Layer 8 of a small transformer language model trained on English Wikipedia (16 layers, counted from 0, width 64).
A neuron's activation on a vector x is GELU(weights . x), where the dot is the dot product.

Input weights of the MLP neurons that the questions are about. A number n stands for n times 0.035.
n1: -18 7 0 2 10 22 -8 -5 21 9 16 -15 -9 7 -8 6 -1 6 -20 30 9 -15 -1 -3 9 -20 19 13 6 11 29 17 -2 -4 -11 19 12 -19 -24 -23 39 8 10 6 -10 13 6 -8 -5 15 -10 -13 0 -5 -17 -19 8 -27 28 4 -8 25 1 20
n5: 14 7 -11 13 -5 10 -1 -13 -29 -6 -2 -28 -3 8 -9 5 -8 -18 -1 5 -19 16 4 -24 39 -3 -15 4 5 -4 5 -2 -24 -18 1 5 -22 -8 -23 -14 27 10 13 -7 9 -2 13 -1 19 22 -4 5 20 -12 -7 -20 14 4 2 6 3 8 -23 -1
n22: 2 2 28 -11 0 2 -5 7 -5 -23 -23 8 -4 20 -13 -8 -2 0 10 -5 4 5 -35 4 -4 16 12 -11 -14 10 2 1 3 12 8 11 14 24 4 13 -10 -27 26 1 -16 0 -18 13 -4 9 -15 -17 -4 21 -6 10 -31 -4 10 3 -2 24 0 4
n34: -13 -26 -17 9 8 -4 5 -1 -12 -5 29 5 27 -4 12 -33 3 -6 -7 18 -21 20 -1 11 18 -16 14 13 13 14 10 -10 3 -14 -3 -24 15 -13 -4 -13 2 8 -5 11 -1 -1 -27 1 0 4 2 4 -1 -21 5 12 -1 17 7 27 35 21 6 -10
n47: -13 -7 17 -4 -9 -2 -5 -6 -1 -3 -1 4 4 3 5 -9 -16 15 -13 -24 -2 24 -2 9 -20 5 -11 -3 -21 8 36 16 -12 11 43 -5 5 19 9 6 15 -6 -1 -5 13 6 -15 2 5 9 8 3 21 -13 -6 -8 -12 -8 1 6 2 6 9 14
n58: -7 -15 16 11 -23 -17 10 32 -19 -10 26 2 8 4 -11 -13 12 -17 -10 -8 12 -7 -12 0 -16 -10 -5 11 -9 -5 -10 -14 -10 -1 -20 2 6 -1 -19 2 -7 -4 -3 -7 -1 17 6 -11 -6 -8 4 10 2 2 0 18 -10 5 -3 -3 1 -8 15 -9
n59: 18 6 -6 -22 14 -11 6 4 1 -12 -15 -21 49 2 -1 4 6 0 -26 18 -11 4 19 6 -10 13 -13 8 12 3 1 9 -30 -22 19 3 6 -12 -16 14 -18 21 -23 -24 -11 -5 0 13 -9 12 4 6 20 -10 4 4 6 -2 12 6 -1 3 18 0
n65: -13 12 20 19 3 4 26 -20 11 -7 -10 16 -19 4 25 -12 -1 9 -26 -12 -4 18 1 -11 13 6 11 -17 19 -4 9 -1 -28 -21 -15 14 -12 2 12 -11 4 0 -1 -23 9 -4 6 21 -9 -22 -9 10 -20 -13 -4 10 1 -31 -10 16 -11 25 16 13
n66: 2 2 26 -6 -3 -5 3 15 9 -16 9 8 -13 -7 7 -8 -8 -5 -23 11 18 10 -10 23 35 13 -9 6 4 0 3 9 4 -37 -9 2 12 -1 16 -20 1 5 -9 1 31 -3 10 -3 9 -5 16 17 26 9 -17 -7 10 12 1 11 16 -2 11 3
n73: -5 29 1 28 -5 7 18 -2 26 -11 -3 -3 -4 -17 7 1 4 -3 -10 11 -19 14 2 -22 -4 35 10 26 5 47 10 9 4 16 17 -9 27 1 -23 11 26 7 18 5 6 14 -6 5 6 -14 -1 26 -16 -19 -2 -1 -12 -3 -2 -4 -10 -2 -1 12
n74: 12 13 5 6 -29 0 -10 22 -7 4 1 18 -7 1 13 -5 -8 11 -28 7 7 -20 -27 -3 -11 0 -3 -6 2 8 -9 22 15 4 6 25 -17 4 2 -22 -4 15 -23 -1 -14 18 2 -16 8 -1 11 15 -1 13 -9 -6 8 11 -24 -4 22 -10 20 -2
n79: 9 28 1 -15 -5 -9 1 -4 2 -10 15 2 -4 -24 -7 18 6 2 -6 6 1 -15 -12 6 33 3 -7 -6 47 -1 -4 10 8 -16 11 5 -12 -9 -31 -11 6 7 7 -6 5 -8 11 9 8 6 -11 -5 16 -9 -13 16 -10 10 12 0 18 -1 1 -12
n88: -25 8 18 -5 17 35 -7 -15 13 9 24 -13 -13 22 -10 -12 -4 3 10 3 6 -39 -5 -4 -6 44 10 3 26 18 32 -7 2 -4 -7 -15 7 -5 -45 2 15 -1 9 -15 6 -18 -5 -9 -10 -5 -18 -5 33 5 4 -42 5 -18 15 -3 -27 17 26 4
n107: -26 -28 1 -15 -13 13 -10 -12 -4 3 19 -25 7 -7 0 -10 8 7 18 13 -3 -14 -5 -1 22 -4 -8 8 4 4 9 8 -7 30 2 5 0 0 23 -20 -31 12 -21 11 7 12 7 5 1 -15 6 13 -15 11 11 3 16 13 -34 -7 27 17 23 -17
n109: -22 15 2 -10 15 10 4 -25 19 16 -4 0 3 -6 9 25 -10 -3 -28 -5 -9 -30 17 -7 -19 4 -6 -16 16 13 -3 18 -9 -23 -9 7 2 5 -2 17 9 1 20 -16 7 -6 -9 3 9 7 -10 -19 6 2 -5 -12 1 -23 9 0 -7 1 -5 -1
n111: 14 7 19 -11 -14 16 11 10 14 11 -8 0 7 -4 -13 -6 10 -6 3 -21 -8 1 -35 -12 -6 10 0 -16 -3 12 3 -5 5 1 10 -3 -16 12 -6 7 -17 -29 20 0 -12 39 2 23 2 6 -10 -6 -4 -11 4 8 -2 17 -11 -3 -14 5 -20 -19
n130: 8 -6 25 21 -9 32 -23 -12 -3 12 9 -19 16 -2 1 4 2 -12 -6 34 8 0 6 -5 -15 -2 6 -20 -19 19 -10 46 -15 -19 0 -34 -23 24 -23 -3 6 13 -5 -26 10 -4 -14 15 6 29 11 9 1 -19 5 31 -2 -24 -10 8 17 -14 16 33
n134: 28 -5 -3 -16 10 26 -7 1 7 -18 7 -7 -22 2 -14 -1 -12 6 -4 -4 5 -10 8 7 17 -19 -15 12 9 -6 0 37 20 -9 -4 22 -12 -7 -5 5 22 5 -19 9 7 -19 -46 8 -12 2 19 -4 -8 24 -5 9 -5 -19 16 -23 18 11 6 -4
n147: -3 -2 -8 -1 9 -2 12 -6 3 -5 -10 11 -15 -1 -20 -1 16 -7 -21 30 18 -11 -32 -11 8 4 -18 8 -13 2 -16 9 -6 -21 -5 -2 -1 11 6 -5 6 13 6 -14 8 24 9 -16 2 18 -6 15 -3 -4 12 2 16 4 10 0 -2 9 1 -14
n152: 18 -5 17 -9 12 9 3 -10 5 -1 -11 -8 4 -6 39 11 -6 2 9 0 -9 -13 -29 -1 1 -1 -11 1 15 12 -6 -9 13 -23 8 5 23 -9 1 5 15 4 -10 9 8 15 10 -8 11 2 7 13 0 -13 -8 21 4 -1 -12 15 27 -1 10 -7
n161: -14 18 -7 -3 2 17 10 9 -3 -3 6 -5 3 9 -9 -27 22 -14 11 6 -1 2 -12 4 -14 -3 -3 -10 2 -13 -16 5 5 6 -21 16 -16 6 11 13 0 7 9 -14 -7 12 -7 -3 13 -1 -16 -1 30 -6 10 7 11 1 -5 -4 8 6 -11 7
n168: -24 6 12 5 -24 -9 12 -1 7 1 -3 23 7 -8 -13 -21 -6 -3 0 -2 -2 -13 8 -11 -9 -5 -3 11 0 2 -3 14 8 -7 31 16 7 -1 26 -8 0 -13 6 -3 -10 -21 2 10 5 -17 -11 12 8 -14 -21 -5 -17 10 0 5 -8 -11 -6 1
n176: 12 10 13 3 18 0 -34 -7 -12 7 2 -48 20 7 -14 5 20 0 -1 3 -2 -3 9 -11 6 28 4 -17 16 17 15 -43 13 -3 5 5 19 55 -32 2 -20 -18 30 5 6 9 -4 15 -9 -19 -20 -10 -4 8 26 -38 16 9 -14 13 -21 42 -41 -21
n182: 5 -17 -11 53 -29 12 -5 -2 -30 -1 -27 11 -3 -9 -17 -2 11 15 15 -10 19 4 -4 -6 -2 -4 2 10 14 13 0 14 9 9 -10 3 12 27 10 -8 22 -13 -9 -2 -11 4 -5 9 -18 8 -19 -3 2 10 -12 -7 -12 9 5 9 2 -4 10 7
n193: -23 -22 13 -10 -15 15 -3 2 16 33 -22 -11 22 -1 3 24 -5 19 -10 5 -10 6 7 -5 -6 4 10 22 -5 10 -15 -2 -20 -7 -31 -7 -7 10 9 9 3 -28 -13 -6 -1 42 -11 19 12 8 -10 -2 10 -1 -11 0 5 13 -20 -4 36 9 -2 15
n198: -11 -8 1 5 -5 -3 -10 11 -5 4 4 5 -2 -9 5 -15 6 7 -8 -26 -11 -3 12 -9 -10 -4 -6 -18 9 8 10 26 20 -16 9 9 14 -1 3 9 11 1 27 13 12 -2 1 -7 1 -2 20 20 -15 12 8 3 6 5 24 -2 10 3 -4 11
n205: 8 -10 -6 9 -4 30 0 7 1 10 -14 10 7 -12 8 1 1 -10 3 -6 -1 12 -35 2 -13 -11 -15 -39 -8 -15 -7 -9 0 0 -3 13 5 2 -8 4 16 -5 -6 15 1 20 9 6 -8 -18 -4 2 -21 15 -18 -6 -12 5 0 -12 5 6 13 21
n211: -8 -24 -17 -16 -5 -11 3 11 18 -1 -4 -3 15 5 11 -1 23 3 -5 -9 6 -45 10 6 8 9 -16 7 -6 10 5 -1 -10 -7 29 -17 -5 -14 -8 4 -12 12 -6 3 12 -7 -1 -5 12 -12 -4 -1 -4 -3 2 0 -18 12 7 4 12 -2 9 18
n222: -23 -19 31 -21 -20 15 3 -14 6 25 -6 18 27 32 41 -31 -10 -10 18 13 -4 4 -14 21 4 4 -35 -16 -27 12 50 -8 4 -1 13 94 42 41 -23 -2 12 10 -43 -23 22 1 -22 38 -1 9 -16 8 14 -6 -18 1 -3 17 14 28 30 21 6 78
n229: 7 -6 2 11 -36 -6 1 10 9 -14 -6 -2 -2 -13 7 -8 -7 -9 -2 -1 -9 -14 18 13 -4 6 3 -17 9 8 -2 -8 9 -8 -5 3 19 -9 -19 -17 -13 22 -19 15 -10 1 -21 6 -13 -17 -5 -9 1 4 -6 0 -12 -5 7 8 -12 5 4 8
n246: -20 11 -20 -1 -5 15 34 3 2 11 -14 -8 11 -7 11 13 11 15 -16 3 1 -9 12 -18 4 17 -11 7 1 0 -22 -15 3 -44 11 -1 11 26 -7 8 20 -11 13 20 15 -4 4 14 23 0 4 15 -1 9 -13 -33 15 -8 -10 6 -6 -5 13 11
n248: -13 -1 22 18 -9 2 -10 -3 8 1 -11 1 -6 13 4 -7 15 13 -5 -14 8 -11 -10 -5 -11 -2 13 -3 21 -9 -24 4 6 -7 26 0 2 -9 8 -10 1 -1 1 2 9 1 -3 -5 7 -28 3 17 -19 2 1 -10 8 12 6 -13 6 -15 6 -2

Each question shows a token from some text and the vector x that enters the MLP there. A number n stands for n times 0.03.

" ": 2 46 -27 -21 -1 -48 -26 -29 26 33 -12 56 -33 -21 -58 -10 -16 -17 20 -39 -14 26 9 -6 -47 -21 56 19 -20 -38 -3 -30 14 -13 1 -12 6 -50 14 10 0 -4 -8 33 34 -17 45 -40 26 22 -21 21 -69 60 -13 39 30 56 14 25 -53 -21 19 54
Which neuron lights up most? n198

" a": 31 41 9 -23 18 -40 -10 -2 9 27 -31 36 -38 -21 -51 12 -16 5 15 -22 -47 29 12 -3 -1 -13 68 -3 -29 -28 0 -35 41 -15 -12 36 -23 -29 5 16 -28 4 -62 24 45 10 27 -26 34 20 -14 -2 -33 47 -39 25 25 2 13 59 -23 -27 6 3
The most active neuron and its activation: n66, at about 1.3

" that": -15 73 -17 7 32 -21 2 -31 29 20 -32 26 -28 4 -46 -23 -8 -21 36 -4 -19 2 37 -12 -21 -10 38 13 -37 -16 16 -33 20 -11 -9 -8 -24 -32 23 -3 -6 17 -18 37 31 6 -2 -28 36 11 -62 -22 -1 34 -58 20 27 -17 6 49 -11 -15 24 38
Which neuron lights up most? n1

"0": 47 85 -12 -35 30 -32 -26 0 42 55 -17 22 -24 -38 -72 -13 -11 -47 31 -9 -50 21 16 2 -20 -38 40 29 -52 -15 35 15 30 20 1 -18 8 -25 24 19 -18 9 -26 -4 -9 -17 2 -34 26 22 -32 -40 -28 31 -6 27 38 -25 -13 37 -32 -13 24 14
The three highest activations, in order: n1, n134, n161

" to": 25 65 -7 -15 14 -6 -37 -31 20 15 -14 19 -6 -15 -24 -13 -20 -33 25 -14 -16 13 9 -8 -11 -10 69 3 -38 -4 -6 -33 25 -14 -17 -38 -12 -26 4 23 -33 12 -19 31 59 5 -11 -18 10 23 -42 -5 -23 25 -52 60 34 8 4 62 -17 -28 28 37
Which neuron lights up most? n130

"no": 22 38 -6 -4 -1 -26 -7 -6 10 29 -24 33 -46 -20 -38 -12 -18 -21 22 -22 -20 6 10 -1 -14 -12 27 50 -36 -33 27 -42 -12 1 -16 -43 -29 -32 23 33 -19 20 -55 25 68 2 53 -35 20 24 -28 -15 -70 45 25 24 19 34 -2 48 -58 -46 32 49
The three highest activations, in order: n211, n147, n58

" her": -1 48 20 -16 32 -12 -2 -17 5 51 0 21 -2 -26 -48 -23 -10 -23 17 -8 -43 29 2 -5 -7 -11 53 17 -50 -26 -17 -20 23 -15 -21 -19 -5 -27 23 31 -4 1 -67 16 22 12 18 -21 39 -19 -5 -9 -55 53 -28 37 34 -4 17 75 -7 -34 20 15
The three highest activations, in order: n205, n193, n152

" John": 31 56 -36 2 47 -47 -24 -13 15 21 -39 18 5 -31 -27 20 -17 -31 2 -13 -24 17 9 -2 -3 -16 47 3 -35 -15 0 -35 -2 35 -6 -17 -41 -2 18 18 -35 2 -41 56 27 -27 11 -78 38 14 -44 -25 -27 28 0 19 31 -1 37 62 -32 -33 49 48
Which neuron lights up most? n211

"Protect": 7 68 -12 -43 8 -45 -30 -8 6 22 -14 41 20 -6 -61 -6 -34 -13 26 -24 -18 25 20 -7 -8 -3 45 14 -51 -29 1 -23 45 18 -15 -28 1 -12 -11 34 -35 -5 -51 32 15 27 6 -24 51 -13 -70 -4 -33 25 22 66 19 29 13 25 -48 -46 32 15
Which neuron lights up most? n111

"ly": 28 67 32 -45 24 16 -17 -31 5 7 -28 17 -22 -24 -28 -22 -32 -26 16 -14 -23 33 47 7 -9 -18 47 14 -43 -24 26 -37 22 -26 -13 -17 -10 -29 12 5 -19 17 -51 44 48 -18 -9 -28 -1 10 -33 -7 -16 78 -15 39 75 12 4 14 -29 -21 16 17
The two highest activations, in order: n134, n66

" degree": 30 76 -27 -35 25 -11 -33 -48 1 45 -8 36 -19 -16 -41 1 15 2 4 -39 -11 39 6 8 -26 -33 49 50 -58 -16 8 -43 11 -11 -2 -26 1 -21 27 35 -29 -1 -36 19 35 23 3 -50 28 17 -64 -17 -9 17 2 16 34 45 -1 25 -20 -45 23 15
Which neuron lights up most? n193

" and": 24 69 18 -10 19 -7 -28 -25 11 23 6 18 -25 -10 -41 -11 -18 5 13 -11 -20 14 14 -28 -14 -6 58 1 -2 -28 16 -24 17 -8 0 -30 -33 -25 12 4 -9 10 -35 15 23 6 -9 -30 41 10 -58 -19 -2 68 -65 21 41 -10 15 29 -24 -10 37 30
The most active neuron and its activation: n88, at about 3.6

";": 33 52 11 -7 18 -27 -34 -24 -4 35 -33 23 -39 -13 -35 8 -5 -22 22 -14 -34 23 9 -42 -31 -23 31 31 -26 -19 0 -41 38 26 24 -26 0 -43 16 12 -13 20 -14 40 38 -16 30 -53 35 -6 -50 4 -12 58 -47 37 19 10 33 38 -40 -40 32 26
The three highest activations, in order: n248, n168, n73

",": 10 69 -2 -36 9 -22 -20 -33 3 10 -18 18 -26 -15 -47 -27 -24 -6 26 -5 -39 8 12 -16 -27 -3 60 23 -32 -1 33 -26 30 3 0 -22 -15 -32 -4 12 -2 18 -24 18 23 -10 3 -53 39 20 -45 -4 3 78 -46 26 52 -7 3 34 -19 -13 47 36
The two highest activations, in order: n88, n1

"lab": 24 63 -38 -4 -6 -37 -15 -18 -2 16 -16 42 -26 -28 -74 -8 -8 -15 17 -4 -7 44 12 0 -20 -36 25 15 -19 -24 17 -40 38 25 -8 -38 -22 -1 10 50 -4 -5 -69 39 34 -6 23 -30 27 22 -62 -14 -21 54 13 19 31 38 -3 35 -53 -33 5 35
The most active neuron and its activation: n182, at about 2.3

" The": 51 43 -45 3 14 -72 -46 3 4 21 -2 39 1 15 -43 -25 11 -43 20 -26 -24 -1 -6 3 -11 -15 36 33 -22 -32 13 -24 30 44 -34 -13 -22 -36 23 16 -17 -2 -49 38 45 3 29 -43 45 -7 -23 -22 -37 40 -9 13 14 -5 33 74 -35 -31 31 0
The most active neuron and its activation: n58, at about 1.6

" July": 13 57 -26 1 59 -32 -9 -23 -6 14 14 28 -31 -1 -46 -29 -49 -24 6 -18 -25 17 36 -17 -7 -32 53 -6 -42 -24 30 -28 -1 -9 -6 -15 10 -39 24 23 -27 11 -46 31 9 -13 33 -51 67 8 -47 -3 -26 26 -11 60 53 29 -2 50 -26 -18 44 13
Which neuron lights up most? n34

" by": 11 61 -17 -28 27 -39 -23 -33 15 15 -18 17 -31 -22 -10 2 -37 -41 33 -4 -3 30 23 -13 -11 6 62 5 -14 -55 18 -25 27 -13 -16 3 9 -36 0 -8 -32 8 -32 38 43 14 0 -28 29 5 -46 23 -15 40 -49 41 53 -2 0 21 -19 -16 47 22
Which neuron lights up most? n66

"ron": 14 41 -21 -40 27 -42 -39 -25 -2 1 -37 26 -14 -29 -55 -30 -9 -2 21 -23 14 -10 -8 -3 -27 -8 29 64 -17 -37 55 -16 1 50 -7 -41 -44 -16 14 13 -25 5 -57 39 23 -24 21 -25 54 19 -30 -10 -30 30 27 68 50 23 17 45 -42 -29 34 16
Which neuron lights up most? n107

"9": -6 55 -20 -14 46 -4 -12 -6 33 35 -8 23 -22 -40 -67 0 -34 -47 -2 -31 -35 14 28 1 -20 -26 35 16 -28 -44 24 -29 41 11 7 0 -21 -27 16 40 -22 12 -28 -16 0 -5 0 -35 53 65 3 -22 -40 34 -21 74 44 17 3 49 -12 -57 21 -12
The three highest activations, in order: n109, n161, n134

"dra": 36 27 -7 0 12 -15 -26 -4 26 6 2 38 -34 -48 -56 19 -50 -24 13 -2 -38 21 10 6 -24 -11 15 9 -4 -20 30 -42 5 15 -19 -44 -23 -9 35 28 -18 17 -74 50 21 0 30 -33 2 15 -56 -23 -18 45 15 31 40 38 5 31 -38 -53 54 29
The two highest activations, in order: n229, n205

"d": 24 59 -14 -8 30 -48 -4 -23 -20 38 -43 17 -13 -40 -65 10 -3 -30 14 -9 -22 32 32 -14 -25 8 41 8 -23 17 43 -59 43 -26 -9 -36 -18 5 15 23 -16 -13 -40 53 50 -25 -13 -21 44 22 -25 -28 -27 55 -14 26 57 16 0 19 -29 -13 14 10
Which neuron lights up most? n176

"v": 35 40 -49 -20 46 -23 -33 -5 9 19 -30 46 -24 -28 -35 21 -35 -42 35 -13 -1 12 25 -14 -44 4 39 25 -8 -38 5 -25 18 29 -5 -72 -22 -20 10 13 -1 14 -42 8 22 -40 17 -20 34 -22 -61 -32 -39 39 31 51 16 8 13 56 5 -47 39 46
The most active neuron and its activation: n211, at about 1.2

" |": 4 55 17 -18 14 -28 -4 -36 2 52 -33 20 -19 -7 -2 -10 -15 -10 49 -11 -51 17 11 6 -18 -19 20 7 -18 -30 21 -47 35 21 17 4 10 -33 27 13 -22 -6 -38 -4 25 -21 8 -27 28 5 -49 -9 -18 41 -55 26 33 9 24 50 -24 -60 35 33
The three highest activations, in order: n222, n168, n152

" point": 10 79 -22 -23 32 -38 -6 -39 5 30 -13 35 -30 -2 -44 -29 -24 -17 39 -11 -19 31 33 0 -7 -15 45 5 -29 -21 1 15 28 -31 -16 -43 20 -21 26 14 -11 -13 -50 42 24 -2 28 -37 46 0 -59 -26 -16 31 -6 24 56 21 -26 46 -34 -33 23 8
Which neuron lights up most? n168

"6": 24 48 -5 -19 19 -36 -6 2 34 57 -7 21 -29 -36 -27 -24 -20 -22 21 -42 -42 50 45 2 -29 -34 33 6 -47 0 25 -53 30 31 10 -30 -5 -49 26 32 2 32 -29 18 40 -1 2 -37 13 7 -52 -19 -39 34 -31 47 23 17 -29 24 -31 -18 31 17
Which neuron lights up most? n73

"ole": 30 49 -21 -36 23 -22 -33 -21 22 34 -30 28 -26 -28 -25 -48 -12 1 42 -16 -11 9 18 20 -37 -15 14 26 -12 -23 29 -44 15 7 0 -49 -30 -31 21 37 -10 6 -64 39 43 26 54 -44 9 9 -59 -13 -18 20 16 33 10 11 1 17 -34 -54 29 50
The most active neuron and its activation: n211, at about 1.6

" –": -7 50 0 -30 25 -33 -33 -32 29 41 -25 51 -40 -7 4 -22 -3 -25 10 -11 -32 16 -1 0 -26 -4 35 35 -44 -19 19 -29 37 8 12 -7 33 -35 -2 14 -17 1 -49 39 32 -10 23 -50 34 2 -25 1 -30 58 -47 17 21 -1 11 23 -4 -30 25 33
The most active neuron and its activation: n222, at about 4

" de": -11 58 -46 -24 17 -23 -49 -19 30 25 -41 9 -45 -31 -51 1 -18 4 45 -40 12 32 -8 22 -2 2 75 -2 -27 -33 14 -28 3 10 -14 -23 7 -37 10 -10 -26 19 -35 47 50 -5 13 -46 29 -10 -23 -10 -11 42 -14 63 21 -1 25 44 -6 -23 10 13
The three highest activations, in order: n229, n66, n248

" books": 22 65 5 -36 27 -24 -16 -43 5 19 -29 21 10 -15 -60 -21 -35 -13 -3 -25 -38 52 3 10 -48 -20 29 17 -39 -39 -9 -9 33 13 14 -5 -8 -5 6 49 -10 21 -30 36 60 8 -2 -43 49 19 -51 -24 -39 20 -20 9 45 -2 1 65 -9 -19 27 12
Which neuron lights up most? n47

"G": 21 47 -42 -25 26 -40 -60 -18 -9 23 4 69 -30 -3 -26 21 -8 -3 23 -22 -32 37 7 -13 -29 -30 31 31 -9 12 -14 -1 10 19 -1 -30 -38 -40 10 9 -17 -13 -31 32 58 4 11 -27 50 3 -62 -34 -63 33 -15 35 50 19 15 45 -21 -32 29 30
Which neuron lights up most? n248

" did": 24 52 6 -27 16 4 -44 -51 16 25 -30 22 -8 -16 -37 6 -36 -35 34 -27 -29 22 2 -21 -11 -19 56 22 -35 -6 -13 -12 10 8 -37 -33 10 -11 25 17 -21 18 -25 39 73 18 12 -22 63 14 -41 -21 2 33 -39 14 50 2 3 29 -23 -34 19 25
Which neuron lights up most? n193

" been": 19 63 0 -42 38 6 -19 -30 9 -6 -32 29 -11 -34 -34 -20 -35 -21 27 -19 -30 11 32 4 7 -3 54 23 -37 -15 14 -33 37 -15 -18 -2 3 -34 11 35 -30 -1 -39 20 59 1 -1 -36 20 20 -37 6 -8 66 -39 21 48 4 16 15 -24 -34 25 3
The most active neuron and its activation: n66, at about 2.5

" She": 1 42 10 -27 40 -23 -3 -48 35 9 -12 45 -8 -15 -23 -14 -28 -11 14 -12 -53 17 -14 -5 0 -40 46 18 -25 -32 -21 -19 13 5 -13 -30 -35 -42 26 34 4 5 -42 32 6 8 6 -10 18 -13 -27 -25 -20 52 -25 28 93 -5 34 38 -20 -26 46 36
Which neuron lights up most? n65

"fer": 39 50 -50 1 14 -45 -34 -19 4 30 -29 2 8 -18 -12 -5 -4 -11 46 -39 -15 60 1 -16 -31 -39 22 37 -14 -38 8 -13 2 -12 -18 -39 -20 -13 30 3 -18 0 -57 5 48 -3 26 -8 31 -1 -53 -11 -33 44 28 59 46 36 -1 44 -41 -60 33 41
Which neuron lights up most? n182

"r": 42 43 -61 -46 51 -22 -50 -27 1 19 -26 44 0 -15 -26 4 -17 -36 38 13 -15 24 6 -13 -11 -15 43 24 -7 -68 10 -19 23 1 9 -47 -48 -49 -6 13 1 -3 -32 -12 37 -6 61 -34 31 19 -39 -36 -16 27 28 69 26 25 6 27 -6 -54 19 34
The most active neuron and its activation: n79, at about 2.6

"es": -31 56 -44 -12 23 -34 -66 -26 11 41 -17 14 -9 -40 -72 -14 -40 -14 16 -6 -19 0 -13 26 -17 0 58 25 6 -35 14 -17 27 20 12 -33 -2 -46 10 -16 -38 34 -20 36 72 -1 18 -36 47 17 -23 -24 -18 27 -13 46 69 27 32 4 -19 -14 2 3
The two highest activations, in order: n79, n107

":": 0 30 -31 -49 43 -61 -44 -19 0 19 -33 12 -45 -20 -54 -15 -22 -21 31 -2 -44 19 44 -27 -50 -14 57 25 -2 -37 19 -28 54 53 -6 -20 19 -31 2 32 -30 16 -16 22 4 10 28 -44 45 22 -21 -32 -13 49 -22 43 18 9 27 55 8 -46 37 13
Which neuron lights up most? n198

"ro": -11 56 -10 -41 0 -49 -27 -22 10 27 -25 23 -35 -56 -49 -13 -22 -7 37 -27 -21 26 6 26 3 -2 31 44 -3 -22 40 -45 20 12 -20 -31 -9 -32 39 2 -28 15 -61 32 33 2 9 -19 26 6 -12 -11 -62 61 13 43 52 12 21 27 -35 -33 6 27
Which neuron lights up most? n107

".\"": 7 68 7 -11 40 -45 7 -56 13 24 -19 44 -6 -7 -7 -16 -5 -35 18 -21 -44 28 0 -25 5 -7 60 -12 -16 -11 16 -45 26 31 8 20 -17 -27 7 13 -12 23 -41 17 31 -15 -4 -43 36 15 -49 -6 -31 22 -41 6 31 12 -8 34 -18 -26 30 36
The three highest activations, in order: n222, n65, n73